Layer 5 of a small transformer language model trained on English Wikipedia (9 layers, counted from 0, width 96).
A neuron's activation on a vector x is squared ReLU(weights . x), where the dot is the dot product.

Input weights of the MLP neurons that the questions are about. A number n stands for n times 0.0039.
n6: 11 25 -27 25 32 -33 32 -15 -17 -23 6 -48 -10 9 33 13 -6 14 41 -34 3 8 -13 17 -47 15 -36 51 4 -13 -1 21 -34 26 5 36 19 4 -4 15 -40 0 -5 -43 27 -39 -31 16 30 -60 -55 -15 13 -49 -8 -3 14 -4 19 -2 -24 -17 56 27 39 -37 85 37 19 11 27 6 21 -35 22 -49 -30 2 -10 -11 -36 50 -26 -28 -2 26 -5 -4 34 -41 -17 24 19 9 -21 26
n7: -8 -15 -3 65 -26 -26 -2 -4 10 -32 -48 53 23 11 9 60 -41 -5 21 2 12 -5 -14 -17 43 -43 12 -1 -35 -6 -30 19 32 -3 23 28 10 -49 12 52 -15 51 1 10 0 -13 -53 -1 47 0 -39 30 -31 -25 4 58 -1 -24 -13 42 -5 12 -2 26 -5 -15 -10 41 -48 2 -13 -28 3 8 0 10 15 5 20 -12 -56 5 -11 -37 -4 -25 22 -38 -13 -25 -8 15 -22 61 -7 4
n12: -27 70 8 21 34 -28 35 -7 -22 -37 -62 61 -3 -2 33 3 -12 47 18 42 -44 -44 -47 -2 6 -43 18 -31 -34 15 9 14 18 -63 -5 27 10 23 -4 -32 59 -10 52 -21 55 75 -1 -14 -8 -15 -4 53 -32 25 -2 -6 -41 -13 14 2 6 -12 -53 13 4 13 15 26 -21 -25 20 9 -31 -8 6 -36 20 -9 -6 3 -7 -11 -15 48 -24 11 -1 -58 -1 -12 -44 2 1 12 -15 -2
n31: 19 -31 15 22 0 0 -15 -10 -61 17 30 -56 -14 -7 -6 9 -4 2 7 15 75 20 0 35 -43 8 12 21 -10 -22 -16 -28 0 6 -60 -43 -19 -22 43 -26 -1 -11 6 -18 -11 10 -12 -21 13 0 -72 7 50 -21 5 62 4 -17 -73 2 25 44 22 21 1 2 -5 30 -7 -21 24 4 28 43 11 1 15 -74 -7 -15 -21 31 26 13 -2 8 54 3 19 -22 -5 2 -25 -24 -3 0
n36: -25 -30 27 32 -57 24 66 15 0 36 -23 -32 5 -40 -50 -18 50 0 17 17 -34 9 3 7 0 12 -6 -23 -23 39 4 19 -2 25 -6 -29 1 7 41 -38 -13 -43 17 18 54 -11 -64 -22 6 32 -13 6 5 -7 6 -2 -34 -10 -9 -11 11 -21 25 -1 -24 -18 -23 12 -6 49 27 -22 43 11 20 7 -14 -35 -10 -23 -6 14 0 -15 -43 2 -15 6 -13 -27 23 54 -16 -33 22 85
n42: -8 -20 -34 -21 -26 12 14 30 -12 2 -19 -46 3 35 5 16 0 9 -15 26 38 40 38 13 -24 9 1 -17 -11 27 -26 12 38 13 -41 45 -8 -14 -19 -22 -14 -20 3 7 23 6 -32 -24 19 -14 9 40 -23 9 3 46 -35 -20 -25 -21 10 -6 9 0 -3 3 6 18 -11 25 -47 31 25 12 19 -13 8 12 -11 32 -77 -18 -25 -48 0 14 -35 5 8 -6 -3 8 -31 -34 20 12
n43: -21 -18 -8 14 1 -10 -33 -1 27 -8 39 18 39 -48 38 -34 -27 42 -9 -41 32 -19 20 1 29 10 -15 -14 3 2 17 -8 -20 22 14 14 16 38 1 24 -63 -13 38 -21 -30 -3 15 24 12 -45 -36 -8 17 -35 12 -6 18 -9 32 -45 9 -25 -27 15 28 48 72 -13 -44 -33 -20 -18 33 24 -17 -2 32 -50 43 -24 22 -10 8 -11 3 -34 34 -24 2 -58 75 -3 -7 70 -15 -36
n48: -13 1 20 -5 -16 9 9 31 37 -18 12 12 36 43 37 11 -17 20 -25 49 0 -24 17 -7 -19 -30 39 -20 -36 -49 52 -1 24 17 -7 -12 22 -23 15 22 -29 -33 -2 7 30 36 -10 9 -32 -29 4 -11 -32 -36 -9 46 -5 -9 8 -31 -17 57 -13 -44 18 12 11 -48 14 19 -12 -30 7 -11 -20 18 28 2 31 29 6 -14 -17 5 31 -3 25 -7 6 -24 -39 -8 16 50 1 -34
n55: -49 -51 52 -1 -2 -2 -12 -13 14 -26 -4 -3 35 6 33 1 -5 30 -74 45 33 37 -1 -23 -19 -18 -22 -35 -18 21 19 25 23 8 -23 17 -31 -37 12 -12 9 5 -9 14 13 1 -2 0 13 -32 -21 25 8 29 12 5 2 26 -2 37 22 13 17 -45 -18 -3 -37 -14 14 39 -11 -38 56 10 -9 8 29 -48 -14 -50 -31 -16 52 22 10 22 -23 -19 -24 31 17 0 -7 -20 -18 5
n64: 12 -1 46 -6 -20 7 32 -36 -38 19 2 -27 16 -23 -3 -6 -11 28 32 44 24 6 -4 8 9 66 13 14 -7 36 7 3 -4 -12 -24 -3 -14 -21 21 15 -49 -17 -5 -18 -13 -34 34 -9 -48 -17 -30 47 -9 63 -16 2 -44 -7 -20 -9 17 -42 1 12 -32 25 30 37 1 25 2 -15 -48 20 16 3 -2 -7 -18 -26 23 1 -5 -7 9 -29 16 8 54 4 20 -15 7 -9 -60 -10
n69: -21 24 4 9 41 -24 5 8 7 -34 -22 11 34 -32 -7 -13 1 7 28 30 -20 69 -52 -34 24 -2 27 -20 -47 11 -1 -40 -48 -2 -13 11 -2 59 -55 -21 -14 -37 -6 -40 7 -5 -19 -38 -9 -1 0 48 -31 3 -15 -4 23 38 -38 -16 -21 -17 47 -55 -69 21 -36 -13 -13 -1 47 45 -2 -19 79 -54 29 10 -11 10 27 23 -26 0 -10 1 30 30 26 4 14 -43 26 -10 4 16
n72: -16 -9 -65 -32 -3 -1 26 -4 -43 3 -19 -37 -3 -21 21 -56 19 4 31 3 1 0 11 7 -1 24 -25 38 -20 -14 -34 28 -18 2 -17 19 -38 -5 -2 11 55 -33 -17 -16 21 52 23 9 -5 17 -1 22 23 28 43 -12 25 47 27 12 -2 -50 29 5 -7 -15 19 -20 -61 -12 -10 -2 6 -16 -36 22 24 25 18 14 -2 -31 -4 -8 30 -34 14 -6 1 29 8 -7 -16 22 16 37
n74: 15 30 18 -5 -31 42 18 -9 0 32 22 -7 7 -30 3 23 -2 -42 -36 7 44 -19 6 8 -9 29 12 -28 26 17 7 14 26 -3 -2 -32 -12 -3 7 13 -42 -64 20 -11 15 44 20 -27 -7 31 27 3 -13 -24 -24 3 1 50 -41 37 -59 -80 0 13 21 -30 31 -3 12 6 27 -9 9 17 12 -14 9 7 -20 13 -36 -17 5 21 -20 24 -67 3 32 0 -51 3 -49 45 13 -38
n82: 5 3 -10 -9 -19 28 2 -22 33 6 16 25 20 7 8 -12 -6 -10 -6 -21 13 -32 -17 11 33 -14 -5 11 2 -3 -12 -29 -16 30 -28 34 -2 32 7 -21 -34 -2 -17 3 18 25 11 28 6 4 11 -58 32 -8 14 -9 28 25 7 -56 -14 -23 -19 7 34 -22 -23 52 -1 -52 13 7 34 -18 -17 1 27 17 17 37 -39 39 14 26 20 -18 -12 15 -45 -17 16 0 32 10 32 -45
n83: 4 28 -18 19 -29 -30 10 -25 -20 1 21 1 20 -33 -6 34 -30 26 -39 -6 18 1 -37 -11 44 30 -1 -36 -23 12 -50 56 -46 -22 -16 4 13 -18 -13 -39 9 -46 10 -3 -33 19 -9 -13 27 -30 -26 63 -3 -24 -57 -6 34 32 -50 -23 6 -30 45 -24 -8 22 22 -9 47 -29 -19 13 7 -21 45 25 -13 -9 4 45 14 0 22 6 23 4 35 9 64 -36 22 -18 20 -7 -2 -26
n91: 66 -1 53 55 -2 -40 33 -33 -5 13 -17 18 -5 1 22 -52 -14 4 -36 46 7 5 -6 -21 33 74 -32 -34 17 19 22 15 12 48 -22 -10 -7 -20 14 -55 -20 -1 21 -27 -18 -34 -32 32 3 -19 -7 10 -14 28 9 -38 -23 -44 -3 5 26 -17 -30 36 20 -9 -6 52 -28 -18 -31 -2 13 24 40 13 23 -1 26 4 14 71 -3 28 -27 -41 -27 6 25 16 26 0 -19 -22 44 -49
n96: -33 -53 -86 -22 -18 26 11 23 16 30 -4 -30 -2 8 2 -2 -3 31 1 1 -21 12 -22 -13 21 -1 -5 0 18 -19 1 -16 -24 27 -13 -34 -41 -15 56 33 -7 13 15 3 68 -45 12 -8 1 32 0 43 -29 24 -23 2 -23 1 34 26 -23 -29 21 12 37 48 38 -5 6 21 -1 -5 -51 16 -15 -11 5 55 20 5 -41 7 -26 -4 8 -27 -47 -14 -15 -12 -30 14 5 25 15 -2
n111: 38 -50 -3 18 45 -38 9 -57 12 -9 -11 -15 20 7 -12 -10 -85 -30 32 31 12 -50 -5 -44 -8 -1 13 -6 -2 5 -3 52 -24 0 35 -70 -17 30 1 -15 -38 -10 -15 -9 38 37 20 -40 20 -16 -14 69 13 -22 -8 -27 2 -46 9 4 -31 13 33 14 10 -12 31 46 14 -25 32 26 -4 32 -36 21 -3 15 20 -46 -15 -4 8 31 -2 -23 32 -31 -33 -15 14 15 44 42 -43 -29
n114: -41 -36 9 35 45 -37 -19 5 -20 -4 -17 -17 67 12 2 6 -16 39 24 -40 9 -5 -42 -31 31 -9 24 -22 -66 21 -18 17 -14 -15 17 41 -19 26 25 -34 34 -20 86 -26 -16 34 -1 14 -29 -27 35 41 6 -15 4 -33 20 23 -12 -5 -10 1 30 3 -56 -20 10 -9 37 50 -40 2 -29 -9 -13 10 14 -35 -3 18 15 -6 -33 53 -9 -4 -1 -25 72 13 -25 -26 14 30 -18 -22
n115: 13 0 -11 18 -30 -55 -2 7 -16 -5 77 12 11 2 36 25 -41 40 -5 -16 -25 -84 -47 10 -24 -13 50 15 -4 11 -63 24 -29 4 -14 41 -21 -13 -6 -7 31 56 4 24 -17 38 -16 29 41 -42 -12 3 23 -50 36 -9 11 -56 -32 -9 27 19 -18 -3 -27 -25 25 47 -21 10 38 44 1 51 -10 -45 -20 -13 -44 31 25 -2 24 43 -12 23 0 -56 14 -67 2 33 42 6 2 -2
n127: 21 -11 -9 10 -5 -58 -35 6 -43 -6 -50 -22 22 -4 24 15 -23 -16 -16 49 -1 -7 -10 -49 45 30 17 -1 -55 -54 28 -14 -25 -27 -9 38 -7 28 46 -22 -12 0 2 16 -14 -21 11 13 13 -18 27 16 31 2 18 -56 1 -29 -22 -41 -41 24 35 -21 17 20 7 56 11 -13 62 27 -16 -30 18 -26 5 10 -6 15 14 -12 -11 -2 0 -29 9 -4 -2 33 0 -51 62 61 -23 24
n131: -21 -33 29 54 14 -17 4 -50 16 -15 -43 -25 19 29 3 5 -16 0 -2 39 22 29 23 36 -37 10 -40 -19 -30 24 -9 -13 19 -19 2 15 -4 -36 13 34 1 -13 21 -18 -12 7 17 26 37 32 -9 27 -7 5 -4 67 15 -7 -13 -17 -2 -10 -30 9 -11 -15 -46 -9 -33 35 26 -29 18 30 10 38 -5 -32 -1 -14 12 0 10 -23 -14 19 17 -21 -29 -7 51 -23 8 -52 25 8
n132: 18 -37 43 15 11 9 28 -52 34 2 -35 -24 14 12 2 85 10 26 8 38 -7 34 -26 6 41 3 -19 -21 -13 -1 4 -58 8 -9 11 -7 27 6 35 11 -10 2 11 -17 -51 12 0 15 -11 36 11 -35 -28 10 50 -28 39 -35 -16 4 19 4 -6 -22 -29 -49 22 0 -34 3 14 2 28 -24 -21 37 -15 14 -14 -34 2 -21 -45 27 1 -9 1 -18 -11 8 -14 -13 17 -17 4 -17
n142: 60 19 23 10 32 -19 42 -33 -4 -9 -48 -16 14 9 36 11 -28 20 -3 0 -24 -38 -9 30 22 -10 -48 -18 40 2 44 1 -6 20 30 -29 -29 9 50 -50 -13 6 8 -6 -24 -14 27 -7 15 -2 9 -2 12 1 -37 -21 -22 -2 -30 29 -25 -11 -36 -12 -5 7 -23 6 12 51 6 -4 27 18 14 -41 0 6 -32 20 -22 19 2 -15 58 -25 13 -16 40 -39 12 -15 -12 -43 2 -2
n143: -6 -25 7 -10 -9 28 41 -46 33 37 -4 9 32 -10 -65 -38 3 -8 7 22 44 -9 -12 33 20 -3 61 41 11 33 -27 49 -33 -31 -83 61 -17 51 4 4 52 30 -14 -1 -57 38 9 -31 15 52 -6 14 -32 0 21 -4 -21 15 -59 8 -45 -59 -1 66 8 -22 18 -14 27 25 -24 -33 -34 13 46 17 -7 13 -29 -28 36 1 -18 6 -20 -8 3 -2 36 -36 -29 19 20 -30 4 -15
n148: -1 14 -1 -4 -23 23 -9 -2 37 -32 33 -1 1 -26 24 -11 23 -42 15 40 -17 6 7 50 35 -35 55 -22 2 35 -25 51 11 12 60 -37 -8 14 -72 5 -30 1 9 -55 -4 -15 53 43 5 -25 -8 2 -1 -1 24 4 24 -30 -29 1 -21 5 4 7 -34 20 -9 -16 -21 -44 1 -43 -6 27 -20 -38 1 -69 49 30 13 30 -64 15 7 8 -8 -65 -8 -51 19 12 26 -6 -21 16
n150: 13 -1 -40 -8 -2 56 8 19 -7 -1 -1 28 52 33 21 2 12 -17 4 0 -40 12 4 15 15 12 49 -9 -35 13 -34 3 31 -68 -33 -42 -51 21 -33 -12 3 28 -34 -3 23 -20 -16 -3 -8 13 38 5 22 -5 -15 0 7 -47 -22 -26 30 23 -10 -10 -2 3 22 15 -50 44 -13 14 -31 10 -20 13 2 63 30 17 -15 14 -16 -27 33 0 -15 1 -53 33 -27 20 24 21 -1 -12
n155: -4 -30 -16 7 -41 5 -23 24 4 28 -16 33 -38 -13 59 -24 -47 -15 24 24 -6 -44 -2 49 35 -23 34 41 -11 -7 -12 -18 8 16 -21 -74 -16 31 0 -4 -29 5 -14 -47 6 12 -20 -6 10 21 24 18 18 -14 0 -7 32 -23 0 -48 12 40 -31 47 -31 -18 -10 -51 -20 -5 4 -28 10 25 -62 9 14 36 -13 21 51 39 -1 2 -25 33 28 -31 -26 -29 -58 -2 23 -11 6 59
n156: 17 64 -21 31 -5 -32 10 -10 -14 24 23 18 -15 3 0 -35 -9 1 34 -17 -25 -23 34 -6 7 29 17 -54 -1 16 -2 41 20 22 -12 -49 -20 55 0 8 -13 -72 6 -16 30 58 -16 -70 7 -30 36 -12 -19 11 -40 17 31 39 -10 -14 2 26 -9 -41 -55 -44 24 44 -5 -13 15 9 -24 -35 -4 -22 11 52 -9 14 -13 -51 -42 -40 14 9 40 -77 52 2 -32 36 52 19 -37 39
n157: -6 43 -24 -16 -22 -13 3 -55 27 -21 -30 20 20 -28 53 -1 -31 24 17 -14 -8 -18 -12 40 26 -27 6 -28 -54 -24 -27 42 33 -36 -14 -6 -16 -4 -22 26 -29 -34 -8 -8 -26 6 -1 -5 -15 1 -49 16 31 53 -15 52 13 20 12 -1 24 -37 1 -31 -32 -10 -2 -15 15 25 9 27 4 42 11 -28 24 -47 24 15 29 40 -30 -13 27 -14 32 -30 -28 -15 -41 -8 -20 48 24 26
n175: -43 -65 -1 -16 7 6 15 26 -5 -12 -18 -17 4 -7 -27 39 -1 0 -27 5 -4 27 -8 -13 0 -9 1 -6 22 -22 40 23 28 21 15 -10 5 1 13 19 31 29 29 -25 32 -48 -2 2 10 22 16 -38 -13 -9 6 9 3 2 18 -42 33 11 -73 -38 2 -38 -20 31 -16 13 -51 -16 21 -44 -23 -14 -23 7 6 -24 -21 -47 5 15 14 17 4 53 26 -27 -12 -6 -12 -23 35 25
n177: 0 31 5 -43 32 -7 50 -16 16 36 -53 6 13 -15 67 -54 -38 21 11 -28 -51 -3 8 74 20 -49 -1 51 -19 -7 -3 0 32 -2 -12 -35 -1 -13 -12 10 -26 -63 -3 37 40 16 -2 -21 12 20 -17 -15 60 33 -11 39 2 -49 -52 39 -20 -35 -53 -66 -3 40 21 2 -35 -8 5 -94 -26 10 18 12 -44 2 53 1 -22 25 -19 -40 -23 2 -16 -5 24 -21 36 54 70 -19 -22 53

Each question shows a token from some text and the vector x that enters the MLP there. A number n stands for n times 0.061.

"2": 9 26 9 -20 -3 4 -20 9 -8 -1 2 -8 -37 4 0 -20 4 -15 -5 -12 -7 4 12 4 -10 3 3 -17 -10 20 -1 -1 -11 -33 21 -32 4 -3 7 -4 25 10 28 15 2 3 -14 -18 18 29 5 -6 13 10 -24 8 -26 -3 -2 21 19 -10 -12 1 4 10 -10 8 -17 -6 7 -1 -26 -3 -6 24 -24 -27 -14 -5 5 -13 18 -12 28 7 42 -2 7 20 24 -6 6 -11 -14 23
Which neuron lights up most? n177

"V": -18 -21 21 -9 5 13 -21 3 -10 -13 -12 26 -24 26 -21 23 37 -21 10 -27 10 0 12 6 -46 13 -10 -3 2 -4 14 -25 -10 -16 -13 6 9 -7 -15 23 -5 17 -2 18 -16 -18 -1 -3 -1 4 -30 -6 5 -10 5 -14 -14 7 6 32 13 -10 -6 13 20 -7 15 7 19 -29 -7 1 0 9 0 26 2 0 -20 -3 14 -7 20 -8 3 -16 18 41 -1 -4 12 -10 12 -16 21 14
The most active neuron and its activation: n31, at about 1.2

"mer": -41 8 -1 -29 -30 1 20 -7 41 8 -18 3 -25 14 -31 -10 23 -19 -15 0 6 15 15 -7 -8 0 -6 -12 -10 17 -29 -14 8 7 13 10 19 -14 11 40 6 -24 -14 0 19 6 8 -13 -3 27 9 -7 -21 27 17 -6 -23 19 33 1 6 -4 -2 -18 9 -1 -18 -8 20 4 -1 27 6 -3 11 10 -26 -4 -9 -7 9 11 10 1 0 -10 4 -9 5 0 -1 -20 -23 10 1 0
Which neuron lights up most? n36

"5": 3 44 -9 -14 14 -4 -20 10 -11 3 23 3 -8 -11 -21 -7 1 -10 8 -38 -24 -12 3 3 -6 8 12 12 -11 39 -12 -21 -21 -9 17 -20 5 14 -5 8 34 -13 12 15 -2 -5 1 -16 -1 20 9 -11 3 2 -7 5 -30 5 -35 -6 25 -2 -3 10 32 4 -2 -32 16 -5 9 5 -22 -23 13 20 -4 -6 -3 15 16 -5 20 -8 -2 6 -16 -5 28 30 -7 -10 -3 -13 2 -3
Which neuron lights up most? n83

" ": -13 29 24 22 3 1 -17 9 -2 -18 -3 11 -61 -10 -12 -6 -22 -15 9 -21 16 0 14 -5 -8 5 -8 -22 -14 7 15 -5 -12 4 18 8 6 -14 4 5 -16 31 12 11 -7 5 9 -36 11 -3 -37 -19 2 -8 -4 15 -36 5 2 27 -8 7 -6 18 15 -13 6 -17 8 -13 15 2 -24 2 8 18 -5 21 20 13 14 17 -6 -5 16 8 5 -1 6 24 2 -15 -4 -4 -6 -16
The most active neuron and its activation: n7, at about 1.3

"ored": -22 27 -9 -7 2 16 1 9 10 -3 9 -17 -1 7 9 -25 -5 0 -4 -14 -4 11 -2 0 -15 0 1 -13 0 -6 11 -1 6 9 -3 13 19 -13 -5 -17 13 -9 18 0 -34 13 7 -18 2 13 -8 -4 -11 -11 8 -5 -48 -4 -3 10 15 -18 -9 11 1 20 5 -4 33 -9 4 43 -9 11 -11 -6 -19 -14 13 21 23 5 -1 25 14 -6 21 -20 -14 -9 27 -23 -27 19 -17 -17
Which two neurons fire most, strongest first? n43, n12

" S": 17 12 11 -33 2 7 -17 11 -27 -45 22 19 -22 24 -22 -9 27 -10 -9 -15 -15 10 -2 -3 1 -5 34 -2 -7 -13 -12 -21 0 -11 1 -19 17 18 7 -4 -5 27 17 38 1 -9 20 3 -1 -5 -6 10 -9 -25 -5 -20 4 -8 -5 18 -14 3 11 -2 50 -11 -21 23 6 3 -17 16 -4 -7 4 34 -7 -1 -5 -13 -4 -5 4 -10 19 -25 23 7 -14 2 11 3 -3 -13 15 4
The three highest activations, in order: n150, n127, n82

" rap": 2 10 6 1 -19 14 -22 -3 -6 2 -3 -20 -7 0 -18 -13 1 11 5 -11 -8 11 5 -9 -9 3 -3 1 -7 9 7 -5 6 38 28 -25 -16 -14 -4 6 -4 -16 -19 -15 -15 4 -3 -1 -3 8 -1 18 -15 -12 23 -33 -30 -16 0 16 15 3 -5 17 1 -17 13 18 14 -1 -34 8 1 -5 -5 22 2 2 15 40 29 34 -9 54 -2 14 1 -1 6 10 -12 -15 0 -6 -6 -21
Which neuron lights up most? n91

"0": -10 52 3 -10 19 3 -16 -11 5 20 2 6 1 5 -11 -13 6 7 8 -32 -17 -5 6 -1 9 -2 11 4 -13 0 -20 -14 -11 -28 4 -36 4 15 -1 12 12 -34 9 8 3 2 4 -23 5 34 -2 -11 25 11 -6 5 -14 -2 -36 21 15 -12 3 0 -5 -4 -22 -22 -1 3 -5 -8 -10 -31 16 22 -15 1 -8 8 18 3 20 -5 3 -2 13 21 7 18 27 -39 19 -21 7 9
The three highest activations, in order: n177, n69, n83

" a": -16 -2 21 3 4 -1 -40 -16 14 8 -5 12 -16 -11 -7 -11 -9 -4 -4 -21 -4 -9 19 18 8 -15 14 -11 1 6 11 7 -2 2 3 10 9 -8 11 8 -20 -18 24 -1 -25 -13 11 -5 10 10 -14 6 19 -6 22 8 -58 -5 -8 26 -4 -1 -17 -3 -10 -4 -18 18 24 33 10 25 -17 -17 -6 7 -14 -1 -17 -5 4 33 19 -2 30 -11 -6 6 5 4 -1 0 -20 -6 8 3
The three highest activations, in order: n142, n157, n64

" Sp": 7 -16 -4 -20 7 13 -17 5 -20 -24 10 4 -29 10 -40 0 10 -30 3 -21 12 4 2 -16 -10 -1 -27 -33 -5 21 0 8 13 -20 19 -20 15 0 -1 40 2 8 -9 5 19 -6 -1 -16 0 3 7 -6 -16 10 -12 -13 -11 25 -5 9 -12 5 -11 14 30 2 20 13 40 1 1 -6 5 -11 8 9 5 17 -18 -20 21 5 -11 20 16 -32 28 20 17 -20 19 -3 4 -17 8 6
The most active neuron and its activation: n175, at about 1.9

" |": -30 17 13 -19 2 2 7 4 5 -2 0 -2 -16 0 -20 -17 -6 -13 5 -16 17 -4 2 24 -6 24 -7 -26 -20 -4 -3 -16 -18 8 9 -3 10 -12 5 19 -30 -20 0 29 0 -1 -1 2 2 -4 -7 5 -13 -18 14 5 -19 3 12 6 -9 6 2 11 -5 -8 21 -8 45 7 5 16 -62 14 -7 8 -2 -7 23 11 3 6 -3 26 -1 16 -4 5 8 7 1 10 -4 -1 11 -5
Which two neurons fire most, strongest first? n74, n96

" He": -29 -33 8 1 -28 -16 -24 14 -2 -9 0 -2 -33 -2 -34 2 22 10 25 -21 -21 1 6 19 -11 1 -1 -17 9 16 10 -9 12 8 4 6 28 17 10 10 -8 7 4 16 9 -23 -2 -4 8 39 -26 17 8 6 -5 14 -7 4 7 26 -13 -2 -16 14 -5 -13 -54 -16 45 6 -3 8 10 -1 -2 1 -25 17 -7 -10 -1 9 -3 13 26 -3 4 -5 3 -8 15 -17 -3 -9 -13 11
The three highest activations, in order: n36, n175, n131

"ona": -11 -13 0 -25 -10 1 -7 -8 -9 16 33 15 1 -3 -11 -15 11 0 -8 6 -14 -12 1 -22 -11 13 -35 -5 -16 -3 -30 -22 -15 -5 12 2 2 7 -1 17 5 12 -37 -1 -1 -4 -7 1 -13 0 8 -36 15 -10 24 4 -3 7 38 24 3 4 -7 -16 12 -23 -8 14 17 -1 -6 41 -1 -5 18 30 11 -1 17 4 1 -15 -3 -3 37 18 -10 -5 -8 10 27 -22 3 15 -12 4
Which neuron lights up most? n82

"s": -9 37 -7 -30 -24 3 -8 1 4 -7 26 -9 -3 -14 -16 -18 4 -15 0 -22 3 20 3 22 2 -13 -12 1 -15 -1 4 -11 5 14 2 -30 17 -12 -7 -3 2 -6 9 10 5 -6 29 -14 -1 18 0 16 -26 -5 24 9 -54 8 5 5 -7 4 -2 17 -11 -2 -8 16 10 6 1 53 -5 6 10 6 -4 0 6 14 -8 19 6 11 -2 -14 -18 -14 -1 3 -4 -13 -11 3 3 -2
The three highest activations, in order: n74, n96, n42

"t": -23 -5 -6 0 11 19 5 -5 -27 -2 1 14 -29 -14 15 -31 -3 -5 4 -38 26 -11 -2 -13 10 23 14 4 -18 -13 6 -17 -16 20 -2 -7 14 29 -3 -21 -9 -16 -3 -2 3 19 -1 -9 20 2 -6 -2 11 -14 29 -8 -21 12 23 3 23 -6 -23 2 -15 -6 22 16 23 22 9 12 -9 2 1 -14 -41 -9 -8 9 28 -5 -5 -1 2 6 26 10 7 15 18 -13 -24 -26 6 -6
Which neuron lights up most? n43

" was": -32 -15 -19 -17 1 5 -5 15 46 -7 -11 7 -27 9 -7 10 -14 0 -4 -9 -9 30 19 17 -1 12 1 -3 -22 18 28 -17 22 -3 -13 8 1 9 -5 -8 -16 -25 -1 -2 14 -4 17 -17 3 -7 3 7 -6 -11 -1 18 -11 -5 3 40 -8 23 -3 9 -15 8 -23 -35 43 17 12 20 -20 -2 4 11 -10 3 6 6 -10 9 4 -14 2 -6 -5 19 1 12 -6 -7 -17 10 -1 -42
The most active neuron and its activation: n48, at about 3.2

"und": -19 4 10 -30 7 4 -12 8 -25 -13 -5 21 -2 5 3 -7 5 -9 15 -16 -13 7 -1 -13 -11 1 -14 21 -8 2 23 -35 -30 -30 3 20 22 30 -4 23 -19 -8 -2 17 -13 22 -22 -7 9 -8 -12 -19 7 20 25 -10 3 3 -31 -10 0 -3 -6 4 29 11 -4 -9 3 -14 4 18 7 4 -1 19 -21 23 -27 11 -14 -8 10 3 14 3 18 35 2 11 13 -26 9 -13 -25 21
The three highest activations, in order: n127, n69, n82

"ó": -6 -5 18 -64 -30 -7 13 16 -5 14 8 -2 -13 7 5 -12 -8 23 -9 13 17 13 31 -12 -4 -16 -11 0 -6 3 11 -16 -19 -10 8 1 6 -21 -30 26 0 10 -25 16 -8 6 7 -13 3 -3 -7 -12 9 5 23 2 -12 17 16 -4 -4 11 6 15 -4 -14 -24 -20 22 -15 11 10 4 7 4 41 -11 -10 23 -17 -8 -1 1 7 17 21 -24 -20 -1 29 -3 -4 -14 -4 6 -3
The most active neuron and its activation: n55, at about 4.5

"b": -6 16 -9 -51 -19 8 11 -8 11 12 -11 -1 18 -3 -32 -16 32 -22 -5 -22 13 -20 1 -10 -18 -22 -1 -16 -15 5 -4 -14 -1 -5 0 -12 9 -1 -16 6 5 -8 -1 -6 28 16 -13 -11 6 2 16 -10 -17 -5 -1 -9 2 46 -35 13 13 21 -5 -10 44 -7 -3 -8 44 -8 -13 10 -8 19 12 31 -5 7 4 5 -5 18 7 -15 1 18 -2 1 26 7 -2 -4 -4 10 -10 6
Which neuron lights up most? n74

"en": -36 -4 7 -55 -17 -7 4 15 0 15 5 2 5 21 8 -10 25 -11 -21 5 -11 34 -16 -16 -6 6 -37 9 -8 16 -16 -20 5 18 -3 27 27 -1 -8 15 -6 11 -17 7 -14 15 7 -4 6 1 1 3 -4 0 10 6 -9 12 5 8 0 17 -8 -5 5 -30 -9 5 24 -23 -14 36 14 7 1 12 -25 12 -5 11 12 -11 -10 6 28 13 -22 -18 -18 0 -1 -4 -11 12 -6 -5
The three highest activations, in order: n42, n55, n82

"est": -6 -4 16 -45 17 -9 3 30 -25 -16 -7 18 -25 9 8 7 -11 4 -13 2 0 2 9 -11 -16 -3 -18 17 -10 25 4 -7 -16 -30 11 -15 3 -3 -23 -2 19 10 -4 48 -9 5 -16 -13 29 7 -2 -11 5 2 17 8 -13 -11 -37 -4 -7 1 -26 37 9 10 -2 11 -5 6 16 -4 11 -1 -18 11 -27 4 5 -6 -10 -42 4 3 20 11 25 -1 14 0 23 -3 -15 5 1 8
Which neuron lights up most? n177

"ees": -20 21 -16 -27 -6 -11 -19 6 9 5 -18 29 -11 4 -1 -3 2 -5 3 -15 -10 6 3 15 -17 -16 -24 6 -24 4 2 -5 29 -12 -4 -1 -1 -17 -8 15 21 -14 -7 14 2 37 3 -12 14 22 9 13 -25 -9 7 2 -20 1 15 5 1 37 -13 4 -1 -18 8 -20 28 2 -25 38 8 13 -1 -3 -39 11 5 -5 -9 -2 27 13 8 -10 13 2 -5 2 -1 -12 6 1 6 -21
Which neuron lights up most? n12

" UK": -6 30 -26 -9 11 0 -49 10 7 -18 14 5 -19 38 9 -26 3 -22 7 -11 -28 20 27 4 3 -1 -10 -16 -24 2 -16 12 6 -12 19 -18 7 18 0 -3 6 -2 -23 8 21 3 13 -2 -9 8 -19 -16 14 23 9 0 -23 11 -20 3 -1 -3 -16 4 -11 11 1 -10 17 -1 -11 33 1 -14 13 14 -5 -3 -6 1 10 -13 35 16 13 -6 -7 -10 -19 12 -1 -6 13 -4 -8 -5
The most active neuron and its activation: n150, at about 1.7

"eter": 10 0 -8 -32 -11 -10 -2 -1 12 -3 3 -7 -26 2 -4 -7 6 -10 -1 -1 9 8 18 2 -9 -4 -9 1 -31 7 -29 -16 12 -1 14 5 9 -3 1 15 -1 -26 -29 -15 21 11 -4 -7 -15 1 8 11 -1 -6 10 -21 -39 10 19 1 4 8 -15 -7 -13 5 0 -12 52 -5 6 39 7 3 7 10 -8 15 28 -5 35 -2 -15 9 8 13 -1 11 -24 15 3 21 -34 -1 -24 13
The most active neuron and its activation: n157, at about 0.96

"|": -35 32 23 3 -1 13 -2 19 4 -5 4 13 7 -11 -14 -6 -4 -8 18 -16 4 -13 0 13 -26 17 -2 -12 -3 -3 15 -2 -12 -16 0 -1 30 6 3 -9 -40 -7 10 49 4 -16 20 13 4 1 -11 7 18 7 9 -21 -8 -6 14 29 0 -18 -8 12 -3 -11 -15 3 26 -14 -1 33 -34 -19 -8 26 -8 -14 -11 12 -14 -23 7 12 3 -2 0 4 -2 -7 -5 -11 -5 -17 18 -2
Which neuron lights up most? n74

"á": -5 -6 21 -42 -20 -6 -6 11 -9 11 24 10 -10 -5 3 -7 28 15 9 -5 17 14 21 -22 -1 -24 -25 -13 -21 7 16 -10 -26 -21 5 -9 -15 -14 -13 -1 -13 8 -1 14 -8 2 0 -3 3 -10 4 -25 -1 12 22 4 -33 2 2 12 4 19 18 14 9 4 -48 -21 9 -21 10 0 9 7 -17 31 -8 -7 34 3 -8 -2 13 14 31 18 -12 -23 13 3 14 -5 12 5 -4 -3
Which neuron lights up most? n55